Layer 5 of a small transformer language model trained on English Wikipedia (10 layers, counted from 0, width 96). Numbers have three digits each and are written without spaces.
A neuron adds its activation times its output weights to the MLP's output. To switch it off is to set its activation to zero at one token and run the rest of the model.

Output weights of the MLP neurons that the questions are about. A number n stands for (n - 500) times 0.00096.
n34: 554675308510349534682550525383389480383476418399396556339555555504322560678296587383415501416567696723468593671380462385649345543632721506539535448405704696251638435547487505570360376570250472572464337306583531449492486538458288575414410364579524502562296623613619500554529470415564574489
n51: 552574414520340450412320311718368560550456703664407686549450592445413440652828614629500446527467396382533389359639395773422691317598390418537458396443276441357492392571727554450447506358578624379606353515456615365367341358574635569520678492454688623288539363578315585549399512390419364503
n99: 538735288675424519340605351429451606635549632571562674506601533374503575673366563379417357464612579599654570531526453513454626474404630378447442363713204571532517455378528583528707486561469539495436304752606446451466564674499505185268628468362507342705525434522575622512413489454559432516
n100: 500400347482605434555430473579729463399592611477360636269433373280438168599540625606392564529405512510614567479389478542582287718575381446669538493780480706269452407523585414721574660342696701544519729470451356397623512683423455478446406442508493571698429348545606517345440399459532427480
n118: 627645477221648446380545416447415488533380396563375701405421477381704528481293487411485437569482392320456436593519239559445660548456553389479595432423131546533415477608583475769692476419575578368594512428555367369398369448413520740407529649486453516566308691513595563618673288486574613522
n121: 439618273481460474444408642669514685411560442613436387589565499361452456812427160721648519406541485462514354513506336385447702694439508465442709427637654465604456550495441475467456575501372552640543534430515436546457376445544616372571378556414511601437621523473521291450606521444607512571
n131: 335588585386547244404618580523493421559558341416489373567562408532099529537457464338092405511495413578598490448638487476475791647454453552456531466733700544561466469629508478488604462456550484422357360601338611504365567486584427513404418237482607535477372694523500494655400436499574506538
n133: 586505541678479594350517441408413483548590540420751414605625377486410305412410514696581565362541574408446387437503559607361590364420368468513519433557562551325261558529411571220551320695542447539538559411537502597422715504268610640605416211552469432471553525454409482444479429339559519596
n134: 729603545517578499596551430285396725389465486478435365537329445567800459552506499460564601550413658277480625507424447576686565508419722477540489565560634638312669386615603418499550557361491463401431596487539380368526205289579422240804420694467387692621471363418526374533492404572302524631
n150: 516569088430229573676571581539571577378627557409613549499415438406566563649541381504490539437484398326654646474617448493474613434449578661495430470776197393500431601763536512601508797611362506431463512625427510344437406510297597426301344459537290411491494540364353447481455571563447597603
n168: 513500531534589452584503498637473448555578610448588431340525404495391528618478324503262376431498488622646579549463539583374462447716501296486795466620475535548400624484756488443525464634660557419461469575415453390451413515340474515483418549587593528480750475494405584598684468652580558525
n195: 606353599489535527618417475389396423398481522493469267600613574606404276262575560713458404374519541450476407586395589353506362488420724569654701427558452346521632472615487694614451567486622508653668566477422454705466587616649612498444317633510582497668516479669513375421340389496710527713
n211: 287490625443509598498455481542444386509643544423496514432506404471650478488508640577975434498508245401448510561338468263360511441502349516603394563348884354355530440405516591373475532538611498607376439479358549406508441640531487643561521362579444551472622550617357519520399535484657377510
n212: 534331353296525411768558620515369543538621616534534231465389459468447590476692498563436517368392262459555403488469534507418476492508540547467747516335421557278510426306542490517299589426469790441482628472391533436451437415511312371381615617325582332442385506615498367486724555416490559520
n213: 509429233512436504387391659478183573693398534460512418746634556725437395626466497609405396586509518439585420304511407296497603348583571449440404322414563570395565664374701358491651355450660420397522785508520555351463583263658604478745549400415433619571599571501678525471610432342578611653
n220: 594499468613488536635441436748322559578472632433399496622406630530498429491531252597440269405471461665788503443522540555425531468478407357426678456590561528355348504207651481386429563471411603469519579509625413401568494388221442367587431399187497476589380452499545492499699420342515345383

Each question names a token from some text and the token that comes next. It shows the activations a of the neurons there, in the order above. A number n stands for (n - 500) times 0.03.

Then comes g, the gradient of the next token's log-probability with respect to the MLP's output, scaled to length 1. A neuron's effect is roughly proportional to its activation times (output weights . g). A number n stands for (n - 500) times 0.00085.

"\".", then " B"
a: 499547497492497500495500503514516504454500500481
g: 467688482559502354358494174488647586494413430517486475365733714597595659371657541696388318446593562376428484585503339503535657537596494538202394564645560558472383479648547269549428551641464456515475433419461403542438504126426618309538509563519635478587534526436447658445240627770507662352
Which neuron, switched off, lowers the next token's probability most? n211

"ad", then "em"
a: 560499490499500500523496501439512493498498449501
g: 400451570461554555243409500677193556604493393480608286306542597754409556533632644545627363453628545573472595485774396495378290396521464508618550547482518285635670351566538629437250513618389479434528442545523690507639660623508252443385410461611608687618407650453420491483618384213611476523
Which neuron, switched off, lowers the next token's probability most? n150

" that", then " \""
a: 504535500508470525498495498523530510485507497473
g: 438403511534408286609332526583488446532403365431379345442602697495456202470720641555547566441468687294668599415676600454566428531646743607471588557517581378285295492456683573524489355534290764344332328509490544351444692603497324385580552363512626508628616447263354480542538544585588378588
Which neuron, switched off, raises the next token's probability most? n220

"e", then "en"
a: 499494498492505500538554495496507508496498499501
g: 493447654456412538550529421319505542584510243356604612555506382491691544565435534635759614409706506407264540652338402593409424325499469496679447568477707457556441394648481665646599411591400643361282487647510477502593497581358697659530629462531522560670637529237760482539462769554676670657
Which neuron, switched off, lowers the next token's probability most? n133

"ec", then " pro"
a: 512506513509504526512521491506504490500500504491
g: 539288492500519557562455509432334389477426503573651447350429244577460304660412634423461416288475418434624479622449407352628592511418515578257319478621554664355438452552389481300302366504513379366426269418705424720709431747494424612698406523472539370646582646487285742512664526626463365492
Which two neurons, each switched off alone, lower its probability most, in order? n133, n34

"ot", then "s"
a: 499503496491422501438450500497436491489501511524
g: 595408397430503423478642632417496497650473576532681651588208448745476485564597470534545449419363438340470536519541561380694571647375537432488566369565420675299672567600549449419463532335364676386330290294485366475463609548593309480402344404673648322526475627538669372790259438300663448651
Which neuron, switched off, raises the next token's probability most? n131

"ast", then " list"
a: 499487414499479499510494502463519501489493509505
g: 335428366500507558390372492447713523313579575493548384588582365648539373488427664491359751599531313419589486650626321419543245202385699667737443508585626477444529622517557520493470419596596539595527499392444637684569427575759234361594413479316619572585573477385439596390643517435352682289
Which neuron, switched off, lowers the next token's probability most? n99

"ou", then " was"
a: 493520497503505503489490511506499508509503486513
g: 446613492617570328556435363525590344360595453451440466297485448354391268379357329669465574251544247712574650589496360533497700348315483543537496384468387280477636626438489435380507482403533446598444539349504499637546204374765448323578609592429463581237481399541532434312348457638458695562
Which neuron, switched off, lowers the next token's probability most? n51

" with", then " their"
a: 499494505501501502492505500524555498495497494503
g: 578597565479354417654495589570647673462682548613609487676609693380485351540410417544391509391661340528394511328659336432468539494409374581516469447428368527749636389478461393592411446553313289558552515344449542714296523661611591456493742383538415571605566324367805295749418695477646642558
Which neuron, switched off, raises the next token's probability most? n168

"sh", then "m"
a: 496485505490505520493483500500502494500501516510
g: 444339633465389485651540755522374618333689834266323482527322325671424347580475405481505585397486362368530511458619592526389667450498417471641531348540531442455386556366461143368604387462413433418621583593564350464548634283566530505519663494374543393591352449447504659691491309466389729397
Which neuron, switched off, raises the next token's probability most? n133

" re", then "a"
a: 504500506486503488559497496503501503499500500487
g: 501448276478464418303373368678605522615314430559639414698538675441447493468554604608502457501562579760623370511376486618616593770437701505395622483627423259538592559656679343453458445438535562519476647480515640673442316335422540824284303532515600805372438406471517427564321457490449465567
Which neuron, switched off, lowers the next token's probability most? n131

"ues", then " that"
a: 516497499480477503503504492592639484497508488506
g: 463297596516393729666556603573715595390579560450324521490871552244443437332434433524635459497441206591461648478528630555486497466484310315512363576468570595600623322521400605528374419604481451593575562542531243465609621672476537694389666549623370559289602471472263581615353608488471370656
Which two neurons, each switched off alone, lower its probability most, in order? n118, n213

"E", then "5"
a: 482504498503510490497494503510503499504513424508
g: 345556739505255750372438490693558627487633508411553575373508554608548561605420300539496431386524527473339396586533471524494453571300840393522550460612504336497473430410431304439674715466529608679384546502431328730374338318409232469506315687469591547484772511610404354529347489601587458544
Which neuron, switched off, lowers the next token's probability most? n213

" p", then "osition"
a: 492508503514509482511504459503511556464500497498
g: 467661565489494411571177463530418390523469329628438517706441513610479270513500427246555608248495600471713602690532623691516434459510641495421449737462507505462487417597723303755547563412480546637491457489776496628544557638495477457567764509463720406371628645489662520596601285413551692464
Which neuron, switched off, lowers the next token's probability most? n211

"qu", then "ence"
a: 458499500501522503493505473484500497505395517448
g: 350661515516528595653309365632580686604443450637439610644478434492348479580593590591495528701523588588541231689430462475527354384543558623645429482571518603608354323344435292657536540277292378275318448663494522514750381481597550572562641515443683398640698605517537685596417269504321343550
Which neuron, switched off, lowers the next token's probability most? n212

"ious", then "n"
a: 499474500513500498490504480493510504484498493492
g: 421644423336617600802494470611432336562463539266348649600617320679670336713714568606596559595426463621442550411435462325271525772369602543420304346379592565533293568629681496481387441291318537334402465479685444337361426493516577554580573437420542342557683483501356624501476516512434439530
Which neuron, switched off, raises the next token's probability most? n51

"ism", then "at"
a: 486504492491491458500505492526506491495500495498
g: 473477383571596418546479446398319264493444494444397435479479442561587486424403600482500772613548654717413485244391559758365601419690438573267527217415512474494378385522853402631383608537356609366403595582633533292443230303386618690485690434381533366553495448647546529536454493481576523579
Which neuron, switched off, lowers the next token's probability most? n121

"hed", then " app"
a: 498490563502493500485518494547500509489504496505
g: 437322433552583714472457551340564346595432600647471566507385499627384364572288588456358572411421498480342400369565551591413507545423675363610151409540338617403539381523376581422381434587660387430565657526497715638595278470482644453558511380633325543483509349451821527465546251765410440259
Which neuron, switched off, raises the next token's probability most? n150

"ar", then "ah"
a: 501499440492504508499480506499501494492482504510
g: 582567422304483720471377618420669275456536453401614367547724572486472410394433506523408393638514552443400689616590287267634546375276456516516437491497457561586470556491461468570388175806659536585473507406433570801380670334393561694360311417517407648488492465267512571453609579681561421602
Which two neurons, each switched off alone, lower its probability most, in order? n99, n212

"est", then "y"
a: 502511496493492500499503491495497411496525502517
g: 576520274601514618692817370427306551566454376297736548532507399423503550393440632661499553439611617481438564446473637424587557677586448448398482377595488531597479516553479633614542437591263530520775549464919433454595379592262520595451526384588451448782468558531656681498646630391425668386
Which neuron, switched off, lowers the next token's probability most? n195

" an", then " "
a: 500498508512500604502495486494515500506524508523
g: 271333673604489326472306260552494443374528620412418517360563453396460483422447569560388526431255526740303430660235523480510419402534327613450328669639570417459378629580507684536271619496309418470529489426444618662289620720577388644749539535324476531516678514433600327619553423480569557621
Which neuron, switched off, raises the next token's probability most? n121

" about", then " him"
a: 499519497521499569505501507488498492489486499500
g: 446566445347395434849428401618637549624282425584443484598864597511578314532619425644468627564675500446662492408608507566617607402733536583349317734483471443647448471413477478816509702584302545518488454471567616550460524402564407308528755485557402587407604481573534472784463384463381490505
Which two neurons, each switched off alone, lower its probability most, in order? n121, n51

" a", then "k"
a: 497498510511497517500488489500503510437490500504
g: 467467357451170646672582660669207484692593663529322635713655529549643487368463632510550596459760629595519440470732589456460470427382511362659602654433491488663395455528390336438714427616407593360442520375706413372517622604495329244442492519397575570572450608596441306462542353438486440525
Which two neurons, each switched off alone, lower its probability most, in order? n211, n99

"ouse", then ","
a: 490494502495469494510499496584518515493483498485
g: 539622573369519443417399540488334491570512415307604538255588515469597550491566519498486530520661600463342282473633559553763448572546822366521409595696502489453461519277574694547235451469649612304382536412535445527752462356639668359278752585573485581382379518508596809524346384355497512443
Which neuron, switched off, raises the next token's probability most? n150

" final", then " res"
a: 499414510504438488597505489510483503502479497474
g: 496350607413546503319361413418439549485536424605494685506466479495441509359325496362505520155434529711437304497344485327586535591363284558548354554464547843592624394608575546545502549616395608616365472526525500412729434556517626522531440661778783357496693375285280467563370336568553422397
Which neuron, switched off, lowers the next token's probability most? n51

"in", then " to"
a: 463500466509502564506483510500509504494491499494
g: 590545339624753511410498742634690734519391570461575733566634656544477389445473323463428483630469431434568680596495648414599588431618511550495631755494605533497579655493657369598500447516448421429805655372504425483555547373470498414500672485396593296494661606460185482607319245278401585539
Which two neurons, each switched off alone, lower its probability most, in order? n121, n34

"as", then "hed"
a: 443503498514489493503496476507458498491497514498
g: 485351522499560625627469599626414353461357475281273675400447523279671393525428563449666340474576632427468396489651857484436523591489598510548373473563519390328652350520480250526712384641432566589704680543447615473478663615577628374510571380548615310381730493346363597601500486798481530445
Which neuron, switched off, lowers the next token's probability most? n34

"w", then "ell"
a: 500502500493500497467507489426514517511484511506
g: 566398591541268583581571639339331306542523507335527678654714393608583511586642479519568556538370512549434469500260547639541612653562390354358501621690579262641699618520360550449412474605456343392602478286423647573577630314307443340662420575643589315331451603490539396419368231549544389338
Which two neurons, each switched off alone, lower its probability most, in order? n150, n212

"c", then "ing"
a: 501486502499507499499522495507506428501488502501
g: 471609667448769498437444479467521329392349472595562611562515290674392681321580445464440327493527461538608279638559660547526611674202494421480548374502403296540561459500344457389678587428685428372363490477422676455435558470597475469354537507442224624466357691458453454577424232406270587799
Which neuron, switched off, raises the next token's probability most? n195

"pt", then " by"
a: 588499497513505501504515493483502507493490484492
g: 399668410452630510570497517392613572372625371639550393346374375365443643513830450473517524551544580527739608532449427441464389347746594482565736574441518522218465526450662335568688357261482351601571472427566419541570436650498529262499424647465688555404555560673277467378588746303569466676
Which neuron, switched off, lowers the next token's probability most? n34

"ust", then " a"
a: 500491499502505501505493501487978464484473497491
g: 619583424463494375322646542516557700549803379479549457173377598413391527534521555626496603645443213486523632476442529181239502411622424443611484374481545335378391515461393389395460442546579411631318375309512559632776603608500703492401527590506539625588495385614598649448586462713661486653
Which neuron, switched off, lowers the next token's probability most? n168

"p", then "ens"
a: 512498502477251496509500501499508502498488499492
g: 455519565574400448427205740523397190511556530324252612448480747512590600512660479372500529590486491379597350515482562586518366436477658339501471562320510532617423467611456460466446510635187684440650499530336719513324576622495575566412480530527659520277619346368738417445337356701640414390
Which neuron, switched off, lowers the next token's probability most? n118

" time", then " and"
a: 501490492515402503500508489552505513488500494486
g: 559546301485440718278510395575387487460638415478536615309536448521390635461564478536428382516542636393506443723625463359542410476783387469412454501487460337622605488464338310484517540441060494292606559399554642545602357390524227300305428690437488482496333472572571525516348171481543509580
Which neuron, switched off, lowers the next token's probability most? n150

"ar", then "an"
a: 498500414493506497500479511500500496496444505505
g: 540455364373567447585496475590612475600642378630523579671352736595633629373577749591541581511342759421497576502480418587631616278304490705514494504538426647422568467529377586616475405423475335263587474547290559795309549587412682641647440538723670690293544369504550587472469582562543266527
Which neuron, switched off, lowers the next token's probability most? n99

"ly", then " ex"
a: 502500498501501497503493511487498508493503484365
g: 407509571625253578429319482315521398486433420511632445554566406395407541553441613386562626451338408424230451346408476579465477692453335445503311500532551510571462446345281818432475548525574625590481640342469392516614212466452635801652462380612464339451452519423685494344455398872524561660
Which neuron, switched off, lowers the next token's probability most? n220

"er", then "ts"
a: 530501530501506494503494518553451492489499481506
g: 444577533478609621413309607606281537664647557528429459535540395637537677621428537414608417292516337457533459280560455380539638377385480666355407445640505400824528809516453537647709392200321506500510317533573539514423286475495442536614675493299631410468670500523758525538458551390360366393
Which neuron, switched off, lowers the next token's probability most? n99

" col", then "ou"
a: 499501494506501501448496482504521500518500500499
g: 428511458534580619739365382497668452510662377449343546514478623407614535456620357431486388488385414528437480602249527532372639439461491328473582761620506548513468708528365736696702725531713585477737354530501518455501587552504323421401687456462610476759634363582425528365359578761785458555
Which neuron, switched off, lowers the next token's probability most? n168

"an", then "ly"
a: 471486511507513484497492496497521515489504494470
g: 513522628652396496461537667499569323592300568550571649453675234650464263579507514443488536594365549664322435559772613323656710557632501474318602533565530604809519481563397636479502533522444602340542454529724416260634488485412580428547544496362444299298310451671450502540654294499507584290
Which neuron, switched off, raises the next token's probability most? n195

" res", then "p"
a: 490501501510418496501500488499513498506500507494
g: 468359492507438644472405321486253408471534527336618299627391433672425625438553657467495366510458282556544621642549627465541439518391591738350567553518599535603503478362535420593489756544318396632242500490304257359505608578451742350585414616398529627756590526697313466440633519498575571218
Which neuron, switched off, lowers the next token's probability most? n118

" th", then "ough"
a: 496497504513511497501502500639595418520529498503
g: 387658398463478706748612610424464591616627455420479376590469484442648710477345533404630443512531554592181640458435296432196534749437415557396510510371376600778536437500443598647405423493405460491307595468434257509574379559576414760493606546396486529445443506533595570424240671442545217500
Which neuron, switched off, lowers the next token's probability most? n195